Layer 4 of a small transformer language model trained on English Wikipedia (8 layers, counted from 0, width 128).
In attention head 1, each number of a token's query is one row of weights dot the token's vector x plus its bias. The head spreads its attention over the tokens so far by the softmax of query dot key.

Query weights of the head. A number n stands for (n - 500) times 0.00068.
q0 (bias -0.502): 361,500,322,544,328,610,545,483,688,375,419,571,382,328,313,731,343,351,658,505,277,533,625,720,654,505,521,424,403,526,473,552,416,662,468,694,590,540,470,433,445,459,517,400,478,444,523,532,466,486,600,408,427,459,622,524,552,461,570,559,727,564,324,282,525,351,534,489,538,644,481,573,554,520,481,526,642,318,490,645,525,715,525,461,503,674,398,346,549,373,555,480,388,510,552,599,595,425,499,455,698,635,526,376,455,585,455,448,621,412,528,468,427,554,407,674,628,557,624,523,462,498,674,529,680,359,496,330
q1 (bias 0.524): 492,555,809,580,654,322,526,507,411,634,583,479,552,509,453,488,526,502,356,535,797,477,481,338,391,454,404,553,508,415,717,498,515,528,598,356,559,475,489,616,611,491,650,576,585,643,517,498,500,394,440,532,498,570,369,452,377,499,471,327,273,610,777,588,449,559,622,573,399,555,527,541,543,487,673,415,407,580,484,420,498,434,690,557,555,434,629,688,510,548,407,488,570,267,505,538,591,436,374,682,378,607,480,411,673,621,456,545,444,580,424,389,601,647,718,444,333,512,350,410,422,518,382,308,391,512,382,486
q2 (bias 0.179): 548,517,685,464,583,621,620,737,514,494,680,476,386,637,280,501,526,453,571,346,413,434,556,392,482,569,649,371,506,641,527,546,326,406,561,448,508,460,579,279,687,654,501,590,457,502,445,533,432,316,713,513,477,489,484,548,473,560,629,649,475,487,489,512,560,649,397,586,636,540,364,585,404,589,634,458,547,593,573,627,464,596,535,436,593,493,444,313,402,407,342,489,392,402,603,420,537,434,621,471,467,508,646,614,616,417,598,536,549,475,376,531,473,649,672,388,420,616,441,637,488,394,496,515,384,384,579,405
q3 (bias -0.065): 534,585,512,408,362,578,492,518,454,624,429,592,487,464,435,520,384,558,539,606,558,511,392,537,381,736,580,614,513,626,430,353,692,646,572,593,552,653,601,452,654,392,652,471,627,523,596,190,469,262,643,325,533,454,508,527,457,450,395,536,468,596,526,548,524,463,534,685,295,444,643,530,412,690,750,392,433,413,355,557,721,401,529,416,589,418,393,342,502,457,743,555,481,524,510,593,623,564,391,466,335,421,371,435,505,387,404,282,518,253,447,417,505,436,376,760,599,462,664,682,346,568,537,406,500,440,612,672
q4 (bias 0.247): 496,466,436,487,552,464,565,322,399,555,426,691,431,432,710,523,423,435,354,492,572,731,517,553,665,583,510,416,445,435,548,445,485,448,581,473,447,590,413,461,503,552,429,499,621,384,352,427,639,469,293,584,655,595,576,295,481,451,457,417,470,456,328,780,658,525,419,451,476,327,459,591,388,413,444,664,446,404,510,549,695,378,438,524,569,562,503,416,644,506,589,380,582,571,308,319,310,510,548,619,496,361,354,433,471,391,454,558,334,600,403,436,515,392,366,488,550,492,542,524,640,415,371,547,597,617,425,620
q5 (bias -0.140): 416,425,341,300,489,521,586,457,495,584,343,651,411,599,557,604,433,26,536,614,522,511,399,541,539,453,348,540,444,244,450,575,451,604,540,480,406,356,624,369,471,538,519,417,457,572,449,477,480,691,477,500,611,569,497,397,646,465,560,543,441,510,497,416,698,564,516,587,573,552,588,455,582,457,502,632,669,669,400,408,477,521,493,504,646,823,353,519,669,523,527,462,326,395,472,573,598,503,457,521,530,470,447,456,525,543,744,593,530,471,359,591,346,443,499,520,641,287,669,427,407,553,601,369,577,698,369,452
q6 (bias 0.660): 522,544,418,465,656,359,517,529,607,518,364,485,504,580,549,434,496,694,227,474,620,504,299,481,357,522,574,468,741,491,387,557,652,473,384,472,497,551,438,598,668,468,455,505,450,530,355,650,511,515,517,585,503,529,611,327,561,375,403,325,308,385,551,432,453,493,400,548,492,604,565,492,455,519,582,528,411,511,554,417,587,306,592,405,578,557,620,684,490,695,463,476,517,519,302,408,458,506,471,416,387,425,494,540,659,299,433,507,641,449,590,524,537,498,570,591,384,402,573,522,447,525,447,399,454,366,525,608
q7 (bias -0.107): 510,475,424,346,309,672,473,496,650,446,526,392,374,544,494,515,327,455,616,385,514,315,619,418,434,338,479,470,417,333,425,605,330,626,616,462,428,404,602,394,522,495,438,404,574,666,562,425,558,308,408,475,272,615,515,574,521,470,490,515,566,468,458,381,582,418,418,290,384,620,477,556,547,534,474,733,555,531,573,555,346,490,528,338,646,252,387,315,462,487,639,432,428,570,386,535,526,517,663,635,456,616,457,491,440,535,413,364,442,333,239,493,456,571,270,596,292,484,620,601,366,485,445,418,585,336,470,475
q8 (bias 0.107): 290,617,658,481,484,537,468,531,483,464,518,316,464,506,466,335,514,367,471,469,554,522,666,447,220,812,477,769,565,551,589,328,438,536,530,369,573,364,388,509,430,475,576,643,336,652,586,670,425,548,667,479,448,470,439,419,515,484,312,429,417,429,684,533,718,530,433,524,455,399,429,503,430,443,576,763,422,397,510,452,485,407,665,460,738,469,539,492,490,556,376,312,366,475,461,593,547,738,496,302,312,581,420,419,664,542,453,807,623,447,382,445,639,613,631,613,492,660,349,405,546,593,484,424,393,601,436,446
q9 (bias 0.018): 553,394,356,270,429,552,443,518,546,545,646,511,626,408,306,524,636,542,640,714,516,622,573,526,471,476,528,620,543,358,545,352,560,679,494,448,466,439,403,413,493,537,649,665,426,561,641,487,546,568,511,508,473,348,579,603,329,471,522,346,610,302,582,331,646,561,595,588,475,398,379,723,382,438,504,559,691,548,453,525,645,473,468,596,412,457,740,618,507,388,518,512,556,526,356,667,345,566,575,260,438,506,499,380,609,293,704,269,312,457,437,621,566,516,606,457,453,507,402,280,389,419,483,426,415,336,496,518
q10 (bias -0.049): 411,385,430,575,612,390,404,462,551,390,440,449,455,631,652,578,371,548,542,366,395,654,351,566,509,364,482,374,439,406,362,580,663,593,425,649,501,523,348,467,487,591,412,468,682,498,654,323,606,508,530,404,564,470,402,612,413,513,407,556,618,539,581,306,469,612,484,246,557,461,367,491,588,613,556,414,481,250,770,477,583,431,542,444,419,348,766,404,533,584,185,448,641,553,496,413,469,571,405,287,540,470,522,590,525,234,530,328,715,587,380,633,451,518,469,402,354,418,439,479,436,426,596,636,611,155,489,730
q11 (bias 0.001): 578,572,555,571,190,698,393,298,494,293,319,536,290,476,475,500,407,416,560,533,568,526,444,543,461,591,643,829,589,323,413,720,567,601,631,685,562,433,456,551,620,449,548,648,514,280,425,508,629,564,374,511,283,587,306,483,654,348,587,446,495,272,708,493,389,483,531,503,411,367,662,478,337,634,562,724,403,564,472,412,593,446,476,432,544,431,659,543,589,370,496,471,455,685,468,544,515,405,566,512,422,587,556,584,611,387,632,599,515,411,721,428,371,396,576,621,654,501,663,518,393,586,477,520,473,409,382,515
q12 (bias -0.073): 461,487,492,580,583,539,592,354,651,346,495,531,590,389,472,511,399,624,444,372,519,352,348,310,680,485,460,489,711,504,408,543,529,477,584,490,473,282,371,601,536,662,497,473,354,476,520,490,579,672,399,657,239,604,454,401,540,606,626,627,384,751,743,293,448,424,267,509,483,445,592,566,495,382,320,516,507,553,364,760,430,545,451,657,521,629,263,695,453,531,575,366,572,505,680,607,417,553,387,539,512,532,322,457,448,473,510,411,410,456,478,376,490,436,422,346,541,629,370,375,585,685,509,718,408,247,430,482
q13 (bias 0.019): 440,530,399,327,434,447,373,543,495,604,656,513,628,626,473,665,312,592,629,289,528,382,793,521,448,445,346,494,574,299,434,331,667,463,523,518,458,341,669,338,408,469,733,536,405,573,393,580,606,427,461,477,592,478,550,625,491,378,528,513,654,280,641,480,550,621,534,92,320,503,700,606,293,463,366,457,458,577,512,366,473,596,524,511,507,652,563,524,556,422,458,309,439,488,724,364,512,426,498,493,587,582,602,482,473,375,337,453,571,575,690,459,447,610,326,724,390,543,664,402,574,356,452,479,477,550,442,387
q14 (bias 0.041): 627,201,667,485,422,715,663,514,592,326,754,569,495,603,585,603,461,439,473,457,328,351,411,585,597,458,656,649,482,501,323,463,445,465,487,384,592,253,406,531,640,371,659,515,532,774,194,583,564,475,573,429,387,477,626,318,383,407,566,293,313,559,447,518,526,527,578,457,459,450,521,557,518,664,595,637,403,585,444,551,573,410,361,573,323,428,316,490,611,442,207,392,694,515,282,475,416,489,484,521,413,502,550,477,687,512,604,541,396,564,548,453,448,462,625,399,262,527,473,494,532,387,570,664,630,550,499,480
q15 (bias 0.051): 622,535,548,210,402,466,541,653,452,684,547,546,349,444,234,543,448,313,482,731,790,520,312,667,385,353,658,472,325,692,502,422,576,395,590,338,468,375,543,331,431,487,348,533,513,666,736,624,509,465,559,573,576,704,516,612,351,385,576,377,384,505,743,553,409,559,474,678,394,731,564,276,436,635,397,602,625,585,588,472,553,530,489,533,584,414,507,472,460,566,568,629,636,566,264,617,259,639,512,548,387,616,546,560,681,626,306,665,615,570,379,386,531,256,476,457,568,560,439,256,436,457,605,626,475,551,779,434
q16 (bias -0.112): 420,465,435,604,442,580,660,662,568,495,536,601,389,315,412,715,340,340,879,656,173,678,415,535,671,373,475,404,550,402,601,532,171,557,379,510,636,432,346,418,267,433,429,383,624,475,407,888,529,677,669,469,697,361,554,469,538,459,603,471,620,651,403,366,521,660,576,484,439,330,503,491,434,701,496,708,581,241,569,514,356,773,652,480,609,707,336,522,376,557,829,394,526,343,279,542,666,348,536,338,429,868,456,359,617,534,708,588,672,523,672,522,501,484,332,452,715,506,483,454,456,518,688,461,616,618,508,387
q17 (bias -0.155): 447,594,642,551,485,548,459,605,588,419,616,359,368,428,516,668,579,425,644,487,545,459,702,366,514,399,490,540,484,547,487,596,377,489,645,348,470,529,622,373,198,642,471,429,724,457,789,338,608,448,650,458,547,650,431,601,423,540,492,585,603,650,574,315,520,484,460,388,499,597,315,387,564,629,685,560,643,625,493,573,361,508,591,603,662,411,519,553,500,347,490,532,452,495,489,662,522,389,575,639,591,645,519,474,426,590,593,639,418,617,382,411,343,695,485,478,490,680,389,592,475,438,539,433,333,552,562,273
q18 (bias -0.542): 415,511,401,674,325,492,379,568,606,549,520,552,412,227,423,528,487,501,829,483,462,623,664,711,641,507,581,348,443,552,379,598,390,579,490,530,444,511,548,417,437,459,502,461,668,316,650,417,624,628,498,361,582,528,468,308,518,430,482,611,754,530,554,468,488,313,506,467,397,621,327,564,531,596,474,594,573,280,588,720,391,596,553,548,544,458,476,497,552,445,473,481,492,468,455,643,597,415,543,434,584,564,586,441,568,605,547,323,587,511,520,496,578,639,466,588,446,538,507,392,525,433,480,512,560,456,524,369
q19 (bias 0.520): 398,348,560,439,486,641,447,475,600,285,450,492,443,552,636,460,411,424,505,527,537,550,437,542,397,598,527,329,606,426,420,422,607,427,376,513,600,518,312,674,578,435,359,441,407,557,344,606,419,588,510,555,404,769,378,429,428,503,422,419,383,507,605,526,416,404,454,582,449,441,621,443,462,387,447,407,484,553,585,522,674,412,609,463,530,516,532,517,659,605,468,450,400,428,470,334,369,601,494,412,343,310,493,436,455,353,459,414,593,486,596,646,464,346,548,538,482,438,462,455,514,516,318,496,463,339,478,462
q20 (bias 0.397): 351,525,468,398,494,490,547,315,488,439,626,585,663,478,494,386,577,640,497,511,560,553,332,442,349,497,465,523,464,418,460,329,713,580,417,466,452,545,465,576,447,496,407,579,422,687,223,456,384,467,581,400,530,489,385,530,404,550,551,535,460,296,546,631,351,447,459,427,496,352,627,515,439,378,302,583,460,462,522,519,523,424,479,583,568,540,348,644,506,582,539,463,605,658,501,457,588,384,517,571,621,533,435,472,423,369,621,272,598,456,526,374,611,401,754,458,639,571,531,468,474,634,476,466,570,547,418,491
q21 (bias -0.109): 376,488,662,643,491,423,439,495,564,751,515,490,420,461,407,513,452,524,644,408,280,543,387,617,714,471,593,546,652,487,519,537,452,479,252,633,713,435,606,354,500,512,417,336,449,250,608,475,497,505,469,420,462,510,428,498,634,507,569,466,673,553,185,619,404,147,257,353,280,555,445,731,448,506,394,506,580,498,542,455,486,451,457,530,350,361,350,286,497,399,374,593,687,397,454,627,483,526,428,495,539,692,534,523,510,598,576,417,476,683,352,680,447,353,308,667,587,479,525,603,351,626,588,528,356,681,486,514
q22 (bias -0.247): 567,617,588,613,527,364,459,370,451,473,547,556,539,606,608,499,547,541,469,517,402,578,513,483,540,385,482,365,465,404,376,367,497,429,637,445,456,535,552,397,450,430,454,537,478,440,448,445,371,408,539,484,306,456,561,461,487,527,510,552,634,587,662,470,617,427,561,464,401,647,319,471,470,269,580,443,577,499,436,656,471,468,483,338,524,412,495,513,570,431,337,460,614,463,359,429,606,433,587,476,608,529,427,441,405,718,563,487,302,638,346,397,512,569,611,309,455,507,501,421,439,441,540,598,359,452,557,449
q23 (bias 0.179): 537,626,582,320,677,460,601,453,312,583,443,539,490,454,447,562,546,667,460,523,318,519,571,417,581,612,580,378,568,541,692,485,452,590,446,394,435,563,441,517,435,267,483,444,639,618,608,581,539,456,618,641,283,505,477,220,327,556,501,648,496,421,509,303,309,507,452,329,216,425,552,525,492,631,629,386,512,329,608,541,493,515,536,536,652,734,618,484,514,619,641,584,604,616,399,420,421,416,617,498,296,579,519,488,548,584,472,416,587,700,517,645,497,569,547,377,602,676,558,568,406,550,446,362,392,692,591,539
q24 (bias -0.029): 459,507,531,490,468,588,538,398,413,550,561,406,534,429,378,392,582,573,302,388,440,343,368,542,482,434,323,512,692,257,448,511,316,243,364,623,334,544,487,356,529,394,410,425,690,373,435,447,519,458,327,436,392,677,520,601,587,606,498,675,554,303,485,673,527,492,330,621,500,334,701,488,382,506,539,581,230,502,579,570,559,536,427,638,440,414,454,354,611,598,344,456,760,509,654,499,512,525,539,491,566,566,546,506,535,518,579,270,272,481,412,605,435,419,457,447,553,379,612,530,448,262,697,323,451,453,538,518
q25 (bias -0.007): 470,495,532,504,468,415,539,438,374,501,428,635,485,596,740,558,598,481,413,368,326,544,477,478,348,362,396,608,481,574,515,416,385,419,471,624,424,607,508,352,548,359,698,603,470,589,482,460,447,537,488,519,510,496,365,552,751,411,800,578,340,506,604,472,208,663,467,564,560,364,287,596,335,516,422,376,416,507,272,425,460,546,429,378,495,350,556,550,517,621,374,615,662,566,417,459,336,399,539,509,669,430,526,572,417,497,542,426,468,616,463,448,528,417,419,524,422,432,397,441,449,621,691,423,553,570,512,272
q26 (bias -0.004): 628,577,626,525,507,682,678,605,583,744,665,221,533,672,438,406,460,589,434,541,487,501,354,404,720,615,435,570,562,476,579,422,466,528,702,460,606,430,369,508,701,636,403,695,597,695,454,488,495,667,477,394,554,629,685,552,664,423,621,613,621,450,569,302,359,542,272,552,462,621,503,763,523,493,441,502,563,467,482,327,491,662,495,598,649,554,677,526,646,790,503,351,585,550,464,280,651,464,441,543,404,674,539,537,621,600,715,579,521,552,331,496,497,508,458,515,511,505,545,601,420,517,392,622,404,538,505,499
q27 (bias 0.060): 535,467,469,506,499,478,619,597,399,603,661,489,505,384,452,358,165,562,537,412,391,443,483,566,572,543,528,507,293,748,461,731,549,583,436,682,463,604,698,526,559,455,533,427,460,578,623,562,596,680,493,424,515,295,391,320,473,579,499,482,556,505,280,421,570,543,272,748,422,710,624,503,512,432,375,558,608,324,433,509,458,407,504,419,283,394,525,597,387,394,567,694,618,731,526,280,426,622,545,276,432,622,501,490,431,581,590,476,481,475,489,498,556,380,333,499,412,405,497,455,681,545,524,436,448,556,272,663
q28 (bias -0.061): 371,510,514,570,581,614,489,410,399,420,453,702,476,454,547,602,583,454,539,513,604,525,604,615,341,659,306,374,450,412,522,632,341,794,483,554,618,605,468,513,671,567,562,531,305,485,540,461,256,509,337,601,476,572,608,429,657,665,587,481,459,296,361,475,626,420,573,390,455,535,462,516,561,561,329,423,442,588,506,502,756,661,643,596,676,527,362,208,451,506,537,285,505,448,551,733,436,705,566,598,573,557,404,254,370,634,381,507,505,527,547,309,350,553,682,613,678,547,438,554,409,333,522,582,797,461,434,396
q29 (bias 0.028): 526,563,315,355,587,444,550,591,477,480,559,760,512,573,394,599,583,348,450,370,664,376,396,537,491,534,471,387,657,462,518,466,596,371,519,570,700,563,464,590,513,485,657,474,514,386,479,584,521,581,603,485,671,599,629,789,660,362,336,581,485,578,368,318,634,518,537,397,606,510,657,617,507,609,541,652,445,667,425,429,326,376,509,372,525,455,397,546,422,456,695,563,439,402,451,368,601,520,472,533,477,360,500,441,560,569,488,300,449,430,642,440,521,309,639,500,449,491,569,356,674,636,589,507,673,359,517,648
q30 (bias 0.022): 667,520,431,501,589,804,458,648,611,237,555,605,382,495,419,534,516,479,649,467,282,478,475,425,452,509,513,257,361,426,634,443,585,507,573,406,574,537,512,498,352,525,441,784,494,505,534,452,554,487,438,685,725,528,424,425,472,544,289,336,644,503,694,644,648,682,346,426,471,449,608,516,399,571,439,695,636,565,424,544,379,519,511,422,289,399,661,562,341,411,397,527,507,394,631,646,305,616,569,727,365,348,584,571,511,667,333,496,618,534,360,552,451,525,390,441,613,469,461,292,411,590,543,629,506,548,367,655
q31 (bias 0.068): 382,512,613,478,512,588,457,475,289,534,471,436,430,698,564,356,551,373,473,310,704,525,598,496,394,358,574,359,403,342,513,361,495,313,597,321,400,296,413,522,633,601,506,583,494,498,216,560,623,379,454,367,446,657,538,382,566,731,640,587,492,720,485,475,343,464,230,455,481,387,583,680,456,487,649,530,561,593,425,385,578,477,603,380,412,465,419,527,283,576,457,737,506,351,492,318,593,405,410,588,507,536,489,602,508,534,531,357,592,518,616,469,522,574,583,511,475,203,269,369,318,489,363,553,362,580,437,593

Each question shows a short text with each token's key, already scaled and adjusted for position as the last token sees it. A number n stands for (n - 500) times 0.0034.

Then comes the last token's vector x. A number n stands for (n - 500) times 0.013.

0 " No": 685,537,394,575,567,480,575,540,522,486,490,501,531,506,485,463,630,390,349,547,552,505,357,570,503,539,523,491,503,485,471,522
1 "ah": 515,550,441,554,605,490,625,557,523,511,470,534,546,500,505,487,642,398,294,580,519,469,309,557,476,549,497,502,527,504,523,495
2 " and": 376,615,468,592,602,482,680,544,494,484,503,532,530,514,462,469,644,374,276,612,553,545,312,565,507,534,493,499,541,508,495,490
3 " Henry": 264,773,560,523,609,498,627,550,480,508,497,517,529,491,492,483,468,479,301,630,583,488,360,524,451,527,489,531,532,492,493,472
4 " Tim": 473,684,604,487,571,500,601,552,505,502,489,546,519,491,497,493,324,618,327,629,582,486,391,545,485,536,504,542,491,525,496,498
x: 525,422,517,458,537,449,353,556,452,559,595,559,567,463,502,475,459,464,474,500,823,490,473,549,477,547,606,537,617,588,537,375,660,684,508,463,456,489,498,543,490,538,427,539,420,525,389,460,494,541,486,513,507,482,388,444,395,507,515,385,370,467,579,626,515,558,534,484,407,415,461,451,494,521,456,394,402,577,547,401,479,415,495,482,486,606,452,552,480,504,554,417,478,783,602,517,519,533,492,569,541,526,503,605,553,437,483,445,517,513,501,542,491,426,700,376,450,457,505,424,535,407,326,431,566,587,367,502
Which token does the last token look at most? 3 " Henry"

0 "x": 724,452,368,579,606,502,631,558,473,483,481,539,547,492,501,461,593,381,327,574,519,478,234,555,500,560,483,498,512,499,509,519
1 ".": 535,584,418,588,602,502,640,584,492,542,522,531,470,480,538,472,652,329,284,596,561,545,270,579,511,527,487,527,465,512,507,533
2 "\n\n": 345,664,464,599,617,473,670,545,470,497,520,505,465,515,503,483,642,388,297,639,575,538,283,546,483,512,493,478,490,491,546,491
3 "No": 240,638,523,518,548,488,626,502,520,477,525,486,523,507,461,499,404,561,217,668,551,557,381,565,519,534,536,498,492,492,519,539
4 "ah": 458,643,600,504,606,506,682,557,521,506,472,533,551,500,498,491,333,577,286,617,571,465,306,555,478,546,494,495,542,510,525,483
x: 624,499,504,380,673,433,426,592,689,599,517,591,549,435,585,392,448,509,469,553,600,510,459,592,503,562,541,527,440,544,534,478,575,617,500,421,426,435,401,588,468,631,559,488,497,486,402,674,562,525,556,581,462,556,421,464,470,483,471,542,398,464,559,534,430,508,471,469,572,516,569,436,538,600,445,528,434,475,461,422,404,441,607,493,481,703,529,555,534,559,673,420,565,696,463,409,490,498,411,476,529,557,482,476,578,604,464,433,530,578,488,554,542,456,603,330,362,479,432,550,485,487,381,393,623,573,340,481
Which token does the last token look at most? 2 "\n\n"

0 " he": 740,466,394,590,618,510,684,528,448,485,513,543,488,471,475,484,638,348,326,565,482,548,317,562,472,518,497,545,485,529,463,517
1 "ard": 512,517,445,616,627,481,685,577,458,540,545,549,570,493,492,456,716,354,248,663,539,556,285,549,465,530,484,486,517,473,501,497
2 " of": 296,652,475,622,611,464,722,582,472,499,545,509,538,493,467,431,650,387,272,583,576,565,289,564,515,527,486,443,541,528,491,524
3 " the": 285,718,479,566,584,468,672,541,497,484,530,496,531,551,489,423,473,537,155,590,598,527,312,605,524,535,498,443,523,533,505,473
4 " claim": 479,767,593,504,540,482,688,536,428,501,544,572,521,478,470,471,244,589,341,640,591,572,336,531,469,545,489,493,479,495,500,480
x: 498,452,612,361,556,533,495,629,476,501,544,463,632,508,616,497,522,563,529,517,534,493,418,429,441,591,459,484,600,480,481,498,328,384,467,389,483,524,524,495,523,556,481,492,484,550,433,382,429,421,429,553,462,574,419,560,402,395,558,510,472,394,400,716,517,446,425,600,623,517,500,465,537,620,534,299,517,529,467,499,563,329,505,473,574,459,569,474,542,490,470,481,461,561,519,396,379,505,490,589,418,512,430,523,509,472,447,607,649,481,276,625,455,414,363,463,495,581,414,618,510,463,445,511,569,397,379,640
Which two tokens does the last token look at most, in order? 3 " the", 4 " claim"

0 " games": 776,340,405,615,589,453,606,540,474,488,484,538,573,493,491,453,595,285,362,662,533,556,286,565,483,475,478,517,511,504,481,471
1 " of": 591,504,402,615,618,457,651,571,497,513,520,490,560,495,463,456,699,258,314,637,560,541,311,589,524,499,496,441,538,534,507,484
2 " fr": 304,622,443,490,556,479,667,516,583,505,526,491,640,482,522,495,589,472,341,709,538,480,383,572,522,565,481,510,476,480,521,585
3 "og": 200,644,543,502,610,483,614,534,497,532,502,465,627,479,522,503,387,501,296,604,601,487,362,573,521,532,515,491,489,519,520,517
4 " and": 369,750,567,538,599,448,743,534,512,466,532,512,564,518,478,459,329,542,298,656,567,547,293,566,526,536,503,491,527,519,520,518
x: 504,455,447,396,557,506,629,532,529,596,482,495,551,526,474,450,512,521,423,470,527,612,463,478,527,443,513,518,621,552,561,493,592,449,448,614,489,501,511,487,446,551,459,548,410,554,396,566,396,407,562,430,524,471,473,562,518,389,509,490,384,515,519,594,587,427,626,578,660,439,617,461,552,498,548,586,660,486,544,579,477,438,461,427,442,561,522,507,428,482,651,590,430,396,464,471,484,543,480,507,499,456,329,363,527,509,421,487,449,428,515,633,507,446,196,579,568,539,544,546,596,490,451,457,468,444,544,604
Which two tokens does the last token look at most, in order? 1 " of", 0 " games"

0 " Gro": 701,508,404,583,544,482,615,544,611,512,495,541,581,454,486,521,623,363,369,631,521,473,330,541,487,521,489,474,492,506,525,552
1 "ss": 485,568,447,556,600,472,645,559,518,532,506,532,602,497,519,506,707,437,325,633,544,438,306,572,502,547,510,485,534,532,516,541
2 "tar": 221,636,474,562,592,503,619,577,502,512,481,522,605,501,526,456,630,421,298,617,578,497,311,540,509,522,528,473,528,512,523,510
3 "ock": 275,700,521,512,578,530,653,575,490,510,462,550,609,516,490,492,441,447,308,663,536,465,291,550,466,545,490,491,535,500,543,499
4 ".": 402,740,570,535,614,504,687,596,485,551,516,527,509,493,527,472,342,574,267,668,598,550,242,568,485,524,485,524,465,512,533,511
x: 503,494,552,496,441,508,504,590,517,546,497,540,488,530,508,561,535,493,438,528,555,651,492,602,546,452,486,537,382,513,538,556,430,586,346,580,662,494,549,449,527,418,459,579,432,646,430,379,540,458,510,534,422,434,469,478,333,422,536,476,441,469,385,538,624,492,587,463,363,380,645,557,532,530,442,441,514,497,542,560,481,340,531,406,428,664,557,467,452,504,589,608,535,388,483,453,482,537,590,465,489,458,467,641,454,562,459,441,455,515,536,469,509,523,239,506,555,405,479,543,501,410,428,623,463,437,514,632
Which token does the last token look at most, and with what share of its attention? 4 ".", with about 30%

0 " brothers": 794,357,384,608,605,472,599,549,500,495,510,562,543,498,479,467,583,287,329,621,520,520,208,536,473,509,478,490,530,489,491,444
1 "'": 563,600,401,622,639,489,618,584,482,454,493,533,603,540,493,438,744,338,293,684,530,517,301,504,529,507,481,435,550,496,530,458
2 " general": 298,670,474,575,606,478,670,521,479,496,521,505,626,486,455,445,676,389,202,671,571,504,292,570,485,525,509,485,526,479,549,423
3 " store": 162,750,545,521,542,510,675,557,457,495,502,522,590,488,479,479,379,464,286,661,582,535,282,539,478,504,476,515,525,502,512,492
4 " in": 377,710,567,557,639,450,728,536,470,466,546,492,580,459,471,448,290,611,284,660,605,572,319,560,486,547,481,485,503,516,464,496
x: 532,469,558,460,633,501,486,580,555,474,500,472,556,503,546,466,353,564,454,548,582,604,484,494,455,437,531,470,548,550,522,339,538,527,477,567,453,538,412,510,554,559,528,610,461,590,472,518,483,471,664,479,418,514,471,560,519,418,513,557,404,414,407,523,551,433,616,403,552,460,574,559,480,470,565,462,516,601,543,456,526,481,499,502,467,597,576,425,526,436,437,515,492,353,523,509,507,526,650,530,522,442,395,667,482,532,359,501,494,442,458,506,492,558,167,554,490,551,482,570,475,592,422,398,395,373,584,540
Which token does the last token look at most? 4 " in"

0 " common": 684,486,381,586,563,500,599,543,480,495,538,514,580,490,477,486,579,384,352,590,537,538,377,608,425,492,503,497,525,500,533,453
1 " with": 558,575,426,584,574,502,634,539,482,491,515,511,516,483,463,451,674,392,272,570,526,560,345,523,503,508,490,473,520,517,499,489
2 " its": 378,641,461,554,572,485,640,533,485,491,522,489,536,520,490,454,577,458,274,614,553,543,357,570,508,512,507,466,527,495,503,497
3 " Tar": 287,634,533,483,566,511,616,531,535,517,504,522,538,477,503,516,417,526,331,613,552,508,411,542,513,549,531,506,497,522,526,568
4 "ock": 463,641,554,491,570,516,628,554,499,517,473,537,583,514,494,503,351,545,378,635,551,478,351,515,484,548,487,477,528,509,526,503
x: 549,507,465,595,599,397,567,614,428,575,452,477,498,487,529,461,424,515,463,683,582,542,324,559,545,484,531,514,534,507,503,436,633,570,572,400,592,374,414,530,546,533,540,625,428,569,448,526,466,488,492,358,573,651,422,504,340,433,429,374,357,417,549,531,475,570,569,441,613,380,658,521,544,684,457,432,480,512,499,426,536,507,510,574,465,660,449,518,487,631,502,518,520,749,479,461,481,549,477,474,369,590,479,472,562,486,499,481,522,515,523,458,563,417,629,473,447,447,414,588,486,461,436,501,565,392,480,545
Which token does the last token look at most, and with what share of its attention? 2 " its", with about 50%

0 " inst": 649,539,396,520,541,499,634,536,486,535,512,499,610,493,498,504,657,423,478,621,553,526,392,577,501,527,458,518,448,528,516,599
1 "all": 449,569,412,562,554,475,615,519,454,496,536,509,614,514,447,466,700,428,351,658,564,499,330,518,485,529,471,500,500,514,490,558
2 "ation": 275,608,469,586,566,480,639,557,474,473,481,533,582,492,505,474,602,414,332,604,537,537,259,555,484,487,499,489,532,511,515,496
3 " of": 250,682,525,601,581,485,689,567,474,488,540,504,539,492,461,443,473,480,281,587,549,545,314,549,506,515,499,452,535,524,518,513
4 " cru": 465,620,603,424,516,476,626,541,579,532,504,484,580,457,473,508,337,571,332,629,543,518,405,605,486,527,501,486,470,483,521,523
x: 556,401,586,424,599,602,545,555,379,474,452,414,486,609,568,397,489,574,402,536,736,435,450,570,429,470,609,499,555,487,602,467,575,505,561,656,548,409,559,683,652,500,380,449,546,506,436,506,570,558,438,570,498,496,585,466,429,478,407,389,387,258,472,483,396,465,472,548,502,516,432,591,466,463,515,505,439,649,582,410,466,434,485,592,524,467,563,419,522,444,485,616,500,555,550,482,433,482,486,646,434,403,556,497,551,420,525,486,580,552,523,480,497,536,572,554,371,399,555,665,485,442,544,457,439,385,465,512
Which token does the last token look at most? 3 " of"

0 " its": 661,507,340,602,614,468,644,533,474,495,519,482,541,528,488,434,553,368,335,590,546,557,346,580,520,517,509,477,513,488,488,491
1 " Tar": 480,606,448,523,590,504,617,541,538,521,503,526,545,474,503,514,702,400,315,633,547,509,393,552,518,559,533,508,494,524,528,577
2 "ock": 311,630,489,539,594,515,623,563,498,520,466,541,596,518,491,499,598,400,345,656,543,472,328,517,482,557,482,475,531,510,527,506
3 " pro": 249,675,505,505,550,480,697,543,488,540,481,489,544,469,494,479,454,546,349,592,535,458,441,563,499,505,520,519,470,525,504,535
4 "gen": 516,582,595,449,555,449,611,563,471,517,495,458,610,479,519,463,268,560,314,619,621,490,384,566,469,489,504,508,501,514,491,568
x: 436,443,508,488,732,490,502,580,571,415,459,456,440,577,478,520,458,444,562,618,335,525,317,524,427,420,515,470,562,509,570,436,475,450,407,552,493,464,481,454,540,331,509,562,554,537,497,574,556,653,378,538,626,619,658,505,387,455,486,433,365,349,529,693,423,549,492,590,478,578,419,536,506,544,449,423,475,455,468,382,372,409,493,506,600,518,615,583,449,475,482,583,409,513,490,510,422,479,373,401,478,478,544,577,488,440,459,610,631,494,599,598,463,431,558,513,498,573,448,456,401,527,520,356,400,397,483,652
Which token does the last token look at most, and with what share of its attention? 2 "ock", with about 40%